Layer 5 of a small transformer language model trained on English Wikipedia (8 layers, counted from 0, width 96).
A neuron's activation on a vector x is GELU(weights . x), where the dot is the dot product.

Input weights of the MLP neurons that the questions are about. A number n stands for n times 0.0021.
n4: -43 -26 -247 167 -125 91 144 107 -3 288 -88 87 167 99 -310 -130 120 -229 -237 37 119 30 63 267 76 157 -188 -41 169 42 -82 153 -51 -211 95 18 -56 -30 59 97 -80 -130 51 10 -9 120 65 63 -41 -31 234 82 62 -51 185 69 124 -75 -239 -64 -43 -3 60 -134 225 -29 31 -31 169 -35 145 -142 1 -266 56 105 37 200 -70 161 -122 -136 -149 187 27 233 -87 -20 -90 -187 -155 -117 -34 -77 79 -65
n9: 94 20 -49 -129 -175 52 -97 -134 -157 97 40 33 -89 9 299 107 28 -69 -40 -257 143 -110 248 11 -30 0 -129 -166 -61 332 43 -252 -90 75 81 -167 -68 131 57 53 -134 103 63 -111 -31 105 -37 32 82 -41 35 -22 38 -232 -8 -87 -123 -399 -80 -44 -56 157 256 -16 -200 249 -54 5 122 -227 24 -98 127 94 143 24 -110 -130 8 369 -94 154 -116 -29 170 -82 -62 -50 251 7 77 0 -200 -57 51 -173
n20: 29 -42 -51 106 -1 58 -168 23 95 196 -92 -272 177 -205 7 -223 121 -12 208 -114 -25 -90 -62 8 144 -63 -98 56 18 118 175 52 28 288 77 5 66 -112 -215 -82 -125 -300 9 257 -129 26 105 -174 -114 -85 -71 132 -15 165 98 66 -126 -92 -72 -269 52 -369 250 116 -29 -74 175 -145 126 -181 -4 -176 -10 37 149 323 43 -353 -129 117 37 -63 107 202 -175 -24 226 -86 -76 -17 102 63 -25 -16 -9 -1
n25: -51 -121 -225 60 -238 16 -72 223 210 3 -52 0 1 3 -310 -100 -93 -61 172 69 -192 30 -121 233 28 -40 158 37 36 -225 -11 -53 143 134 178 -42 -127 -166 65 -7 98 11 351 -34 -24 58 -34 -124 -73 -38 62 -37 177 72 81 -312 182 -223 51 97 217 -112 208 120 19 5 130 -103 106 80 -116 137 59 110 -17 -51 -131 -97 -60 -178 91 138 -126 52 29 71 131 -166 -221 12 64 -90 175 155 186 -3
n28: -28 -182 20 118 -22 65 114 -27 -26 -187 -123 -97 73 87 -51 -164 54 -42 167 -51 82 -174 -34 -177 53 226 186 -247 306 13 93 -49 21 110 15 -35 210 103 -38 -256 12 -83 -36 86 238 -3 173 -157 -105 -54 113 164 -16 -32 40 149 -40 0 65 97 6 -38 -69 -71 19 34 -298 -168 -142 -20 -53 118 -34 318 45 -32 -192 -93 -139 68 23 129 128 125 -78 35 -23 142 110 -190 -174 33 -30 -201 -100 -2
n36: -199 -220 98 178 54 136 28 59 -202 85 -162 24 143 -153 -8 126 35 169 86 68 19 118 242 167 62 -28 18 -158 -120 -85 -106 99 -89 46 411 -277 98 150 -67 -184 17 17 -28 81 -90 -139 224 243 -101 -143 13 -107 87 15 -66 162 87 -86 143 3 139 -66 138 162 9 67 22 -105 -190 -80 -86 -43 -12 -32 -64 -49 75 52 -105 316 -90 -214 -92 -131 -232 -25 37 -109 -279 -18 -224 163 -113 -176 -1 -21
n38: -117 -200 70 -49 21 -138 116 -98 -394 -2 168 -124 77 321 74 48 12 -105 -159 6 -14 156 -64 237 149 193 72 -83 -42 42 239 -7 142 -139 36 202 -57 89 -43 139 -28 320 -15 -96 -33 -37 -53 -327 177 32 -72 171 -3 23 26 -15 -35 76 -246 -138 -6 -164 25 -161 -25 99 78 120 -77 58 -315 264 -123 26 -112 -117 11 -36 -79 54 -10 132 59 72 14 80 124 68 119 -68 -92 16 -86 16 -156 -44
n39: 47 -101 60 -56 159 160 -73 -205 -86 -194 71 -17 119 -23 -9 88 287 -36 -131 123 -32 -123 -98 104 138 92 140 -135 144 341 -7 74 111 -441 -306 -19 86 -180 -226 -142 -199 92 -23 55 -74 -36 32 232 105 32 -141 322 280 105 282 265 75 265 -9 41 43 179 50 -154 -26 42 25 -21 -22 -72 -122 -71 -16 -54 -175 -129 139 223 -202 -50 -7 86 -73 -216 -30 268 -157 -6 -23 -155 20 -133 76 17 -75 85
n46: 22 -80 -133 47 78 154 -7 147 24 91 -172 -48 149 -73 -79 5 0 -13 -28 58 154 -82 -93 -8 30 -130 138 -11 60 -26 137 -36 138 -166 -134 -123 -177 69 -22 -168 63 35 196 13 -15 -112 -25 238 -296 -473 97 -15 138 19 -121 -19 14 -104 -5 17 -13 -424 104 34 34 41 -26 -119 47 96 -23 185 190 173 91 18 300 146 -152 41 13 -172 -17 36 32 -141 -54 118 -74 38 77 -91 -35 -223 -101 -170
n48: -290 33 209 -142 124 264 28 -138 101 101 -132 -168 56 -234 -106 316 84 6 -224 -69 -61 -92 -44 58 -1 194 -36 116 100 35 92 177 -66 138 -25 258 145 -121 64 -281 -95 -67 23 -14 121 97 -33 -123 -22 -106 -164 148 30 113 267 -85 -270 199 12 -52 -8 -114 260 124 -199 43 230 21 129 -242 -267 184 -142 59 -312 45 108 211 -120 -92 -72 -23 251 -202 -47 14 218 -90 30 -180 -41 -21 180 289 -56 48
n52: -230 110 134 4 -51 -92 -221 -23 -346 -4 -236 -37 4 180 -80 -123 59 80 -66 -189 -113 108 71 255 95 10 -6 -114 -105 46 144 -142 109 -73 -24 2 38 53 -122 -23 80 27 285 125 128 270 119 -116 -226 -122 -33 -175 -29 24 65 -92 204 77 -116 -24 32 144 -15 -40 123 33 3 -23 -229 107 -105 62 -46 -179 -131 14 -24 106 25 113 -16 143 -217 -78 137 -100 -123 -76 211 56 -13 159 85 -80 192 119
n65: 117 95 -153 43 78 15 -93 -116 16 193 228 37 78 -104 122 140 66 253 -80 -94 -80 90 31 -137 -235 -76 161 -175 141 -239 -1 64 83 207 65 -19 -39 133 -43 -245 -47 -17 48 130 89 -14 59 -38 -316 -43 125 -62 109 63 199 91 -43 176 -46 -41 -21 50 -165 -141 -33 72 -72 255 -96 -201 14 156 17 -51 -51 78 -61 -209 -6 72 17 -74 -249 -24 -129 15 -249 206 49 -223 148 56 77 209 12 -96
n78: -81 18 43 -271 80 -27 273 8 7 58 -128 102 79 -52 121 -73 -170 -33 95 160 -9 82 -97 43 -34 -130 86 24 -75 -114 73 11 63 -137 -6 -101 203 294 154 -76 -132 -127 79 -60 -128 79 54 -130 142 -214 230 -115 -167 -237 110 82 -26 110 -22 275 109 25 180 11 143 105 94 20 90 -70 -40 69 219 -107 -125 85 -117 111 -73 120 156 140 -4 136 -77 -101 -154 -62 -447 -2 -87 -170 70 90 -340 77
n81: 63 -104 18 -117 49 -69 5 -38 -5 32 -86 -131 -95 -120 224 -68 -130 -60 -70 160 -261 -21 -38 -36 89 -153 -144 76 331 124 -64 -112 -117 -269 -170 302 21 12 -57 227 -142 119 -3 87 -103 189 130 -212 127 0 -67 23 91 -235 177 -187 123 46 -18 151 -78 -63 82 9 12 36 24 272 91 -21 20 35 101 -21 130 -2 191 -62 85 -128 -182 -256 102 117 67 186 216 230 -307 75 144 1 -98 -141 6 -114
n82: 166 -264 131 -61 -75 86 21 18 67 -63 -63 209 -105 108 13 117 82 35 -15 -97 152 313 137 31 5 -46 -229 -112 39 -61 -14 20 9 234 -133 -26 114 132 -105 97 -383 55 -104 -234 -87 1 -91 61 -64 -102 54 270 -7 -6 416 -261 49 -75 -190 50 227 102 -3 -373 117 -5 -38 193 -79 20 110 299 16 -110 -105 13 -237 112 -170 -80 -21 243 -94 -144 141 -45 230 -18 -3 -146 149 79 -234 55 -304 -23
n86: -65 7 -113 -210 0 113 -108 67 -41 132 -45 132 59 -112 -65 43 100 -46 -170 -78 171 -172 41 -260 162 -50 334 -12 1 11 120 -139 -53 -19 -118 156 193 245 -180 -101 -311 136 293 -75 -36 66 87 -142 -163 69 -144 72 243 -42 21 -23 -71 106 44 -179 -103 -277 15 124 -6 -56 -140 168 -38 -54 50 57 73 18 147 -200 -195 437 -122 -120 182 -2 129 -105 -14 97 -77 146 10 -17 21 171 154 36 -140 -13
n88: 115 -118 45 85 130 187 60 -170 -174 -230 -158 237 34 -310 -109 -97 -72 110 -130 73 43 16 8 -137 -147 -81 27 92 47 -66 -144 22 -46 62 59 -112 -28 -2 -40 -18 -62 53 116 -151 20 -71 55 -43 41 -58 -108 -59 -190 -10 -57 -1 -102 -4 -182 -109 83 76 -1 152 36 -50 -74 42 -197 120 -124 132 125 -350 -181 55 78 20 -130 322 1 5 -70 -89 -64 -15 36 240 -46 -23 -32 -157 138 49 50 238
n94: -313 -24 189 -62 98 -17 -175 100 176 -202 -140 35 -71 67 26 -202 324 -117 -250 -78 217 -297 16 232 -61 -64 -53 -44 171 -58 20 99 -8 -9 -52 25 233 41 -66 -51 -60 -16 212 -302 -217 -85 95 202 -294 287 94 109 -115 100 12 172 -107 173 112 -211 112 -119 219 135 -200 -78 76 126 -64 13 -314 -227 3 -258 46 -27 49 49 39 -30 11 15 133 102 -120 -123 -132 -126 58 29 -84 -14 -82 171 119 251
n95: 68 -137 -183 -234 -33 -12 145 90 26 -3 -286 -26 400 -110 43 -56 120 45 -186 -172 -25 185 -43 140 25 7 -128 -24 62 -223 77 -57 66 -98 27 91 -138 106 -175 49 116 50 162 14 -143 88 39 44 119 191 10 112 -212 143 223 -6 -48 -162 -94 79 29 -239 134 10 86 -13 154 12 25 62 57 -151 276 133 12 -32 -154 -152 5 -75 -197 -60 -74 -135 121 -147 -123 -227 19 61 297 -12 -14 140 135 -76
n96: 299 48 -56 -129 135 127 -73 -37 124 -160 -101 -126 177 -159 68 -167 -170 25 128 -140 -176 -68 124 91 123 -69 -80 -11 -140 16 4 -45 -47 -107 49 158 10 223 -28 142 217 -35 -23 77 57 60 -219 185 98 -224 267 172 3 111 102 119 97 -124 -252 -169 -7 -108 -103 -106 -185 98 -114 -14 -93 -46 133 185 -120 -75 67 63 110 -56 93 114 70 54 -108 -79 307 -61 126 -240 156 -219 40 -232 32 78 275 40
n97: -186 -119 257 165 156 130 39 169 66 -69 23 -143 66 -94 35 -69 -7 -78 -141 -12 -384 -58 41 0 120 83 -39 -33 -199 30 -68 117 85 -211 11 63 -177 19 -101 121 -248 -39 -31 -6 149 -18 -220 -114 -95 -3 134 36 12 -125 -78 150 -106 -72 13 38 55 -25 -26 12 -28 -126 -21 124 94 -122 54 69 312 -184 114 11 209 60 42 -110 30 18 49 -124 321 170 -253 11 70 -140 83 -48 -254 -63 184 187
n102: -42 208 53 -8 -252 -1 -219 134 186 36 198 -9 -5 303 -243 -177 24 -124 -145 -53 22 175 -348 9 55 38 203 13 -49 93 -127 49 340 -178 26 -78 83 18 34 3 265 -45 159 -227 7 -115 -54 -1 -224 9 129 210 -94 -151 112 105 266 -41 -167 44 224 -138 -85 40 145 -80 -83 45 -278 144 38 129 0 92 -81 -213 -29 -65 -51 105 -52 161 -149 -135 121 -100 -184 -128 -71 34 117 -102 12 -126 98 -57
n112: 227 -223 46 14 -83 -6 102 75 52 -71 22 -258 -223 -75 46 76 3 172 42 -56 198 175 -246 262 -197 -66 139 -103 104 145 -9 31 -115 -23 124 244 -60 -142 41 117 171 -70 -162 130 -66 44 124 22 -55 -177 118 172 -75 -48 -114 -151 -28 43 21 -125 53 77 163 98 -146 164 10 -93 133 -87 124 -102 -92 -119 -110 -111 -56 64 -12 163 -123 61 -180 -252 -119 6 84 -141 32 19 186 27 -96 93 -38 138
n118: 186 297 -37 179 -33 -45 -31 -212 -85 -254 -168 -72 -75 243 -125 -68 -49 124 -147 -17 204 -91 55 66 -23 172 -156 110 -52 137 22 -74 6 -257 -82 74 9 385 22 -79 128 -259 -48 152 10 -24 172 -319 -43 87 98 -156 -112 54 128 76 -67 -1 -163 -191 161 35 166 -83 -76 44 -64 108 40 28 -48 -172 18 -261 -154 99 -111 -7 261 446 -55 264 177 -211 -146 -178 -20 119 234 20 -232 44 173 -32 -20 -85
n125: 90 -102 -79 -251 -36 75 123 171 -231 2 -26 230 26 160 6 -185 -99 78 -115 -94 91 -144 -207 182 114 29 -9 68 -21 -274 -128 231 -178 -201 97 69 152 83 -15 -119 104 -119 247 -56 214 -81 -77 -78 129 93 329 83 97 60 85 -137 -54 19 148 137 -44 -263 100 -73 -30 177 27 44 68 -248 -103 108 -41 54 -113 -145 -55 79 -19 131 34 -251 -39 117 100 104 215 -19 -316 -57 -194 -67 314 191 -67 -19
n128: 168 -24 222 -130 -456 197 -18 -9 -48 27 264 14 -167 -38 -62 128 41 -150 34 108 -115 133 -36 79 -127 24 -62 34 -132 -25 -203 77 -53 3 -43 -35 -104 83 49 -26 49 -25 -92 198 -93 -52 36 -212 -46 -255 -80 -184 -159 -168 100 -75 209 106 111 -34 -63 -80 68 -34 -117 171 19 78 -204 -86 280 171 -97 46 30 299 15 72 131 76 -83 -35 155 52 127 85 2 148 -278 -187 79 -58 123 -113 4 144
n133: 122 207 281 -147 -175 101 -371 -277 33 110 -117 48 47 -28 81 -168 -180 -120 332 158 -51 4 68 -222 -108 -45 13 68 -176 -30 -235 133 -120 -104 -96 83 364 -157 36 -218 -207 -115 118 15 -207 158 154 -226 21 -92 -111 88 -196 82 94 27 5 157 146 295 133 -151 29 -151 59 35 98 -28 -111 -96 162 -99 17 102 71 45 170 168 42 -39 133 10 -51 252 60 33 224 -70 -77 -66 -83 -79 37 -259 127 44
n140: 178 175 0 -171 -211 -102 -101 -43 -241 145 23 105 -81 0 -4 -17 -33 -8 -346 75 -382 51 -180 294 -91 292 158 -70 -201 63 129 -84 -138 167 169 220 153 -79 131 111 -41 -189 -14 -152 -83 -41 -7 -130 253 -98 132 -118 29 -95 96 -89 97 -115 47 305 83 42 -13 -80 -183 18 -136 -15 -95 -64 49 181 -6 56 -188 49 84 1 -30 61 16 -203 140 49 170 56 67 -7 15 -206 99 -136 -48 -270 -64 97
n154: -201 -141 -122 55 174 -109 -33 24 113 15 61 226 -80 58 41 -47 58 90 -199 -177 58 -75 -52 -59 121 278 -201 42 132 -67 34 31 -215 -290 49 -43 16 65 -103 53 -74 30 239 69 -74 47 0 226 104 102 -2 48 47 59 165 223 0 168 78 202 15 -109 83 131 75 -16 187 -191 136 -132 -37 114 158 -245 -21 -88 -36 -19 -178 -200 -126 -30 33 -65 -157 -203 209 -233 106 41 167 11 -74 99 -38 -18
n165: -129 40 -37 -147 -24 69 61 -456 104 -257 286 52 111 288 -96 13 -6 232 29 131 82 23 41 84 -72 -76 106 36 46 217 177 52 84 0 -59 280 94 -148 17 83 0 76 -111 -81 151 -61 -50 78 -145 10 -198 334 70 -32 118 4 41 -85 -61 -253 -20 -120 -121 -177 238 79 -22 -227 28 -17 23 -140 16 61 -24 -342 -81 149 -68 162 -268 43 -113 -197 159 -140 113 -1 184 -93 170 -334 -41 -268 61 50
n179: -65 6 177 -7 -83 115 -72 -103 49 -66 -67 -53 103 8 68 -124 -136 20 131 -173 89 -219 -271 -110 58 -109 334 52 27 -30 -15 158 273 -147 120 -48 -88 -178 47 85 -16 -62 -42 -211 164 -51 -62 -150 -43 -35 8 105 277 -292 -135 -47 14 221 35 166 139 15 111 95 133 -67 38 -118 -92 23 -38 106 72 134 -219 155 -20 331 39 65 -126 91 25 102 36 35 68 56 -256 73 -124 -253 -184 78 -36 44
n181: 22 3 -116 -289 109 64 147 -244 -51 309 -86 -38 -108 -149 -61 155 -211 -142 -80 -52 181 -1 197 172 4 -325 204 -181 39 -20 322 15 6 -52 -12 45 29 -43 17 233 -17 14 -100 -13 -41 39 346 85 -138 -40 -11 276 -92 -84 5 9 150 -383 32 -134 112 183 -32 330 -88 -122 24 30 102 -198 41 20 -54 -109 55 132 -422 286 -28 159 -197 22 -117 79 -23 94 115 39 -227 57 52 158 61 -17 -114 -96

Each question shows a token from some text and the vector x that enters the MLP there. A number n stands for n times 0.019.

" ": -1 25 -128 -36 103 0 27 -27 143 -1 -4 8 -71 -35 -100 39 46 77 -31 60 27 -28 -25 26 66 30 -44 34 17 38 -27 -46 -151 -50 20 -59 18 -65 -56 78 57 -23 -51 -40 -68 -38 -221 -84 71 37 -53 1 5 -20 -160 50 -27 245 -19 55 -34 16 -98 -82 -21 -11 39 -89 31 22 33 -38 39 129 27 4 27 -35 -2 103 12 -25 -51 135 112 56 -132 -52 -73 -64 -11 365 88 70 -128 -19
Which two neurons fire most, strongest first? n125, n39

"id": 23 50 -137 -10 -11 -22 -114 7 76 14 -168 63 38 51 -110 68 68 -33 -27 19 -26 10 -141 -77 42 -93 -19 47 34 33 -7 -14 -76 -110 82 33 -41 -242 -76 -18 83 111 73 25 40 -48 -24 30 26 155 12 -92 -1 19 -292 -62 -69 124 0 1 59 17 -81 -79 30 -16 -18 18 12 52 78 -10 -7 68 -73 -50 -44 -91 57 81 33 110 -13 73 117 -27 -63 112 -4 -76 102 317 -51 49 4 -64
The most active neuron and its activation: n102, at about 3.3

"res": 20 133 -158 -54 39 54 -106 -17 139 -9 -59 20 58 -17 -82 114 82 -13 27 40 -30 19 -101 -57 111 36 -83 96 -17 31 44 -30 -27 -16 10 53 14 -234 -34 55 72 53 -14 -12 -47 -106 -194 -13 83 37 43 38 74 31 -156 -86 -53 120 -42 -44 51 98 117 -99 -6 -20 12 -36 99 18 74 -30 5 91 -137 -61 17 -124 -105 47 -23 88 -27 53 98 -50 -88 -82 -81 -93 64 359 26 -44 21 -53
Which of these neurons fires most? n25

"2": -81 9 -150 -58 56 -7 -45 -42 56 -25 81 -14 -85 50 -121 176 129 58 105 85 44 -39 -49 53 53 -64 32 208 35 30 58 -71 -123 -41 -40 -55 -18 -48 76 43 -9 -5 -60 -47 9 -17 -159 -88 105 -75 37 64 -30 -12 -120 25 0 202 44 -75 -120 -44 -68 -94 -81 -79 -4 -32 -22 77 43 -89 -42 83 33 128 2 -99 8 90 -52 19 -64 58 23 54 -60 56 -56 8 40 363 22 -17 -88 55
Which of these neurons fires most? n128

"ch": 43 -49 28 66 25 -35 -24 58 177 -12 -66 104 -18 0 31 29 -103 26 63 83 9 -79 -109 12 -25 33 -57 -48 22 84 37 50 -131 25 39 -11 -38 -45 -164 -72 73 55 -38 72 107 -91 -75 -106 50 40 106 -1 -126 -30 -188 76 24 50 -103 -20 -49 186 -134 6 -52 -105 31 -100 -17 79 -121 -90 124 110 5 98 36 97 125 -63 68 -126 -60 72 107 -67 -68 -99 124 -39 30 237 8 14 -89 -38
Which of these neurons fires most? n97

"ul": -62 77 -86 -90 71 40 -47 82 152 42 -135 85 -18 -112 -22 87 42 16 106 100 -24 75 11 123 101 17 -22 52 34 14 1 -86 -76 -38 123 -12 -47 -98 -41 -93 44 -79 -90 -175 53 -50 -278 -16 65 123 -49 -38 -116 -7 -220 119 18 118 -82 6 -12 76 -64 -2 -48 -49 6 -54 -6 24 26 -36 -165 114 -12 -9 -15 26 -10 100 79 31 -73 123 75 -55 36 -71 46 14 112 155 -31 -78 -83 -50
Which of these neurons fires most? n96

"\n": -31 10 -157 -43 76 -60 9 -29 119 -17 -78 70 -107 -18 -19 34 46 49 54 27 71 -20 -25 36 96 -28 -39 66 59 28 -51 -1 -140 -28 6 -1 -67 -79 -127 -6 49 -28 -72 -25 -20 -54 -184 -45 71 85 13 -28 -4 30 -220 12 -20 195 54 20 16 21 -125 -94 17 2 -2 -77 71 17 0 -23 -3 81 25 34 43 -45 -33 144 -8 -96 -86 115 170 33 -47 -92 -110 -38 31 334 107 60 -57 -19
Which of these neurons fires most? n125

"a": -3 87 -138 -41 -73 86 -5 -124 174 0 -20 36 -83 -47 -68 55 37 128 27 29 68 -43 -34 -15 96 8 57 83 121 12 15 -10 -52 -37 -23 72 -26 -106 -64 103 -24 18 -12 26 13 -4 -194 -64 -6 -17 226 -52 38 -23 -227 43 59 127 4 -24 -51 192 -105 -53 -14 -91 -29 -191 53 -12 62 -129 40 139 22 36 89 25 26 42 26 1 -82 -12 -28 38 -94 -125 -63 2 -30 266 117 22 -100 -99
Which three neurons fire most, strongest first? n112, n179, n4

"es": 20 152 6 -85 -52 -24 -52 83 121 76 -19 -10 36 -18 -138 -50 7 -29 34 60 137 -79 2 16 3 1 -104 52 -68 30 -19 -102 -32 -24 31 53 25 -195 -60 33 52 140 70 -106 -10 17 -169 -55 -23 148 -128 -82 -22 -66 -245 59 43 119 -86 -114 94 112 -239 -49 -17 9 -1 10 40 13 -3 -27 67 12 -48 -26 1 -23 -56 85 66 -63 5 79 97 -89 -116 -3 -121 137 151 214 16 34 -42 86
Which of these neurons fires most? n102

" |": 29 -9 -87 -49 166 14 -138 -54 165 62 23 31 -96 -16 38 129 21 20 54 186 41 53 -19 62 32 -21 -2 90 11 -140 24 -41 -95 -32 -117 -37 -83 -186 -117 -47 112 -6 9 -87 18 -2 -208 -40 -25 59 41 -3 -33 -21 -231 95 -72 99 -46 134 34 142 -175 -38 -120 -37 15 -51 -12 17 -3 21 -21 61 41 13 5 24 51 105 -22 33 -15 17 175 -13 5 -42 -102 -82 49 222 101 -4 -84 -40
Which of these neurons fires most? n181

" and": -72 75 -162 -42 37 41 -45 15 46 51 58 12 7 -1 -88 103 47 54 1 -72 31 -9 92 22 66 5 -154 63 26 -3 -53 -82 -124 -88 69 46 -21 -67 -99 -2 104 15 -100 -40 -14 -39 -154 -105 40 11 8 22 -54 -42 -236 63 15 269 52 -58 1 128 -230 -32 48 -17 0 -106 55 45 -16 -27 2 22 68 64 25 22 -14 59 -7 -77 -65 113 201 -6 1 29 -166 -1 5 259 35 8 -107 29
The most active neuron and its activation: n4, at about 2.6

"il": -58 3 -203 65 -41 20 76 130 256 -26 -171 8 43 -52 -5 101 60 50 -13 17 -2 17 45 -79 -56 -89 -89 95 -115 -78 65 -27 -106 -32 18 100 85 -191 -82 14 40 26 -81 -71 3 10 -94 -129 211 146 23 -59 1 -59 -150 79 -60 59 -43 3 -10 95 -21 0 54 64 7 -27 -40 73 -161 -7 9 95 -33 -32 25 -54 80 49 6 -10 12 68 13 -79 -64 -75 17 7 -63 225 80 108 -37 -2
Which two neurons fire most, strongest first? n95, n48

"oc": -73 49 -76 43 131 37 -53 -77 60 -19 -64 65 18 -1 15 121 4 -4 -131 91 146 132 31 -10 -9 26 -128 91 -34 37 23 33 -61 39 38 79 5 -116 -24 -129 -3 39 -89 -11 -28 -115 -89 -20 107 -4 149 -148 -76 43 -264 58 -7 62 15 -86 117 65 -116 -56 -92 -58 82 -69 52 157 41 -114 69 103 -150 9 4 30 17 41 45 -9 -118 117 87 -19 -1 35 -110 -108 64 250 5 -65 -80 -79
Which of these neurons fires most? n36

"ord": 21 102 -110 4 -53 -2 103 83 85 95 -138 3 23 24 3 58 -5 66 141 124 16 31 -10 -1 -11 -92 -93 70 47 -34 -102 -218 -72 -5 26 42 -40 -15 -108 64 38 98 1 12 -132 -34 -79 6 115 108 28 -125 -28 -53 -161 -35 37 192 -8 2 114 114 41 -55 28 -81 -79 20 -116 5 4 40 10 87 13 -143 -87 76 30 74 20 10 -76 161 -35 22 -131 26 -29 -52 35 232 -26 -102 -183 0
Which three neurons fire most, strongest first? n78, n81, n86

" o": -39 72 -186 5 -6 6 25 18 96 11 156 70 -35 -46 -101 89 6 5 -43 22 -58 -48 -36 48 107 -51 -58 174 13 -19 -113 -59 -123 -31 88 -81 -130 -84 -17 58 -12 -4 -42 -137 -12 -97 -214 -42 72 62 1 -5 84 -39 -71 125 -74 185 -72 27 25 3 -95 -78 71 -79 -17 -138 53 63 -23 -82 36 37 -23 49 71 78 13 42 27 -37 25 79 180 84 -64 5 -169 21 41 255 53 44 -21 44
Which of these neurons fires most? n4

" I": 53 20 8 -6 38 -72 6 29 -42 47 75 43 -55 106 -110 87 -1 -61 -32 -22 26 101 -98 24 96 -16 -83 93 60 -74 -54 -148 -18 26 17 -71 37 -149 -75 50 -8 -20 -155 -80 -43 55 -176 34 73 38 -34 2 -29 -6 -256 130 -116 77 40 39 93 20 -277 36 -23 23 -75 -139 30 -11 -53 42 -1 -29 -5 -50 29 -15 -21 67 46 -240 -9 139 150 -38 62 104 57 50 102 243 50 61 -38 -4
Which of these neurons fires most? n140

" in": 22 121 -113 36 26 -63 -99 10 22 -43 12 37 -4 -36 -57 125 86 -36 24 -33 24 9 -65 -26 65 -45 -122 99 3 -23 -32 4 -58 -76 41 -86 13 -172 -145 53 99 -39 -48 -25 -42 -65 -181 36 38 35 -33 -55 14 -104 -134 41 -2 162 -56 64 -69 46 -76 -136 87 8 0 -98 49 60 -52 106 62 94 47 138 0 -26 76 112 -104 -59 -14 63 197 -10 -82 -47 -51 21 -34 243 78 77 -99 120
The most active neuron and its activation: n179, at about 3.2

"er": 10 76 -3 63 -5 -56 -100 -19 177 105 -14 91 -28 -28 -84 -44 114 6 -76 81 -56 31 -18 38 26 30 -91 66 72 -108 -64 -212 -33 -51 0 -45 -49 -175 -33 -17 54 38 -2 -50 -74 -75 -108 29 1 132 -94 -93 -95 -31 -212 38 3 122 -27 -53 97 -5 -222 -7 -44 -31 14 -39 91 12 -36 -71 17 64 -64 31 72 68 -102 98 16 -89 -88 58 181 -21 -4 68 -29 129 111 274 -6 90 -56 48
Which of these neurons fires most? n94

" m": -109 33 -118 25 59 87 -121 -45 58 -3 141 -49 77 -16 -81 28 57 78 -32 134 15 -28 -34 33 62 -29 -158 -6 35 -27 -75 -37 -80 -34 52 -44 -53 -9 -81 79 -48 -4 -3 117 -70 -91 -294 35 103 59 1 -38 28 -54 -63 89 -37 184 38 70 -27 41 -172 -48 -81 -125 45 -92 108 124 -40 -157 96 64 31 2 39 101 3 114 -49 -76 -30 78 129 60 -31 -48 -30 -27 33 197 49 43 -80 8
The most active neuron and its activation: n39, at about 5.9

"0": -32 -19 -116 -31 29 17 -20 46 88 33 -79 1 10 -53 -35 58 121 58 -24 45 -26 -33 12 -23 31 -81 -111 181 60 -55 47 -109 -159 34 4 12 8 -90 -45 -27 49 55 -94 58 59 -16 -63 -153 142 -54 30 -29 -12 102 -107 46 -57 110 33 -155 -35 11 -218 3 26 -132 48 -94 -19 112 -12 -99 -12 84 5 57 -141 -41 17 140 21 19 -103 79 -3 132 -34 108 -116 15 59 355 13 20 -75 52
The most active neuron and its activation: n20, at about 6.2

"h": 52 18 -76 90 21 -52 -56 22 230 -5 -8 37 -15 30 121 -30 -41 23 52 122 -3 -59 4 31 -92 11 -118 110 99 -62 -59 -182 -131 -59 20 75 -3 -62 -76 -4 35 -11 -67 -58 -82 24 -46 -58 67 71 36 -70 10 -46 -180 53 -33 77 12 -24 35 81 -226 -9 -43 -85 37 -60 90 85 -145 -187 -5 15 -83 -18 -62 86 44 38 46 -100 -34 91 115 -98 -100 95 7 17 85 298 4 117 -35 89
Which two neurons fire most, strongest first? n94, n81

"ard": 26 25 -31 72 -36 -99 -57 -14 149 32 -114 131 -43 -44 -26 -6 -10 11 -37 53 5 94 -42 -12 29 6 -107 11 30 -74 -89 -90 -2 53 -24 81 -67 -101 -71 -76 54 42 -176 24 -32 6 -132 43 -17 104 -11 -85 -42 -40 -269 20 -78 131 -5 -10 118 105 -131 10 -103 -89 86 -71 -53 32 -54 -165 140 26 6 -18 40 161 -35 85 106 -27 10 170 88 -7 25 61 13 -36 130 262 54 -7 -90 -31
Which three neurons fire most, strongest first? n88, n133, n94

"g": -21 28 -50 3 97 20 57 -80 116 44 -34 -30 -10 12 -56 60 28 -59 -39 105 -35 15 -127 -30 -40 -133 -133 81 -27 87 -56 -195 -133 20 6 66 39 -54 -3 6 107 111 -53 6 -31 -46 -151 33 -66 23 -90 -42 50 -6 -149 62 3 108 -36 144 83 116 -109 44 10 -9 -35 -127 -47 59 -21 -19 -73 28 -42 -105 -70 35 63 206 -4 18 28 24 124 55 -48 -30 -80 9 144 272 -18 21 -126 54
Which of these neurons fires most? n112

"ter": 11 138 -79 18 31 -8 179 65 208 29 6 69 49 -44 2 7 15 48 25 -29 -18 -55 -51 66 -15 -54 -165 117 62 -72 -116 -320 -92 18 -27 -11 44 -38 -46 -37 57 37 44 -77 27 -39 -102 53 61 70 -46 -15 -1 -67 -165 98 81 90 -49 63 123 190 -150 -93 -114 -75 -79 -67 -22 30 -111 -64 -20 -50 -22 18 -43 31 3 92 53 8 -85 46 34 11 -49 45 -33 -49 144 288 -7 7 -95 50
Which two neurons fire most, strongest first? n88, n65

" –": -15 93 -120 9 66 1 -18 64 167 56 26 56 -50 -69 44 45 87 61 21 152 52 -38 1 88 -9 29 -98 96 -22 -125 -38 -111 -128 -74 -7 8 78 -127 -116 11 56 -41 -117 51 -91 -14 -147 -63 142 -10 28 -61 27 -94 -186 62 -56 220 72 44 57 18 -373 -96 -11 0 47 -110 57 23 -99 -42 77 53 35 40 8 35 -63 66 -22 -107 -60 72 134 19 -26 -6 -43 1 51 216 -6 14 -69 24
Which of these neurons fires most? n154

"he": -129 -28 -105 -72 58 58 -64 -145 103 105 180 17 -1 21 -42 85 86 79 52 -159 62 49 -27 4 54 -50 -172 183 17 46 -96 -69 -78 -32 43 24 -21 -99 64 18 10 -117 -52 -78 -61 -176 -196 -38 36 55 36 -38 18 41 -108 97 3 144 75 38 -71 127 -119 -104 -102 -79 83 -62 171 30 11 -12 -84 53 54 10 -38 -33 62 55 33 20 -60 50 114 66 -3 6 -96 13 28 222 71 3 -49 -90
Which three neurons fire most, strongest first? n154, n125, n65

" B": -102 34 -51 99 79 -25 43 22 35 -18 50 81 -12 -72 -91 87 -100 8 -15 167 34 114 -3 16 -30 -13 -55 24 -44 -43 -27 -45 -61 123 -25 44 12 -31 -185 -14 -53 -47 -91 -7 17 45 -183 -218 131 52 84 -104 11 -54 -120 111 -110 143 14 -38 -60 51 -236 -43 -70 -49 61 -101 48 146 -56 33 112 67 116 -7 114 82 98 63 -9 -179 -49 62 38 -4 -4 8 -27 -11 -4 241 59 32 -40 7
Which of these neurons fires most? n97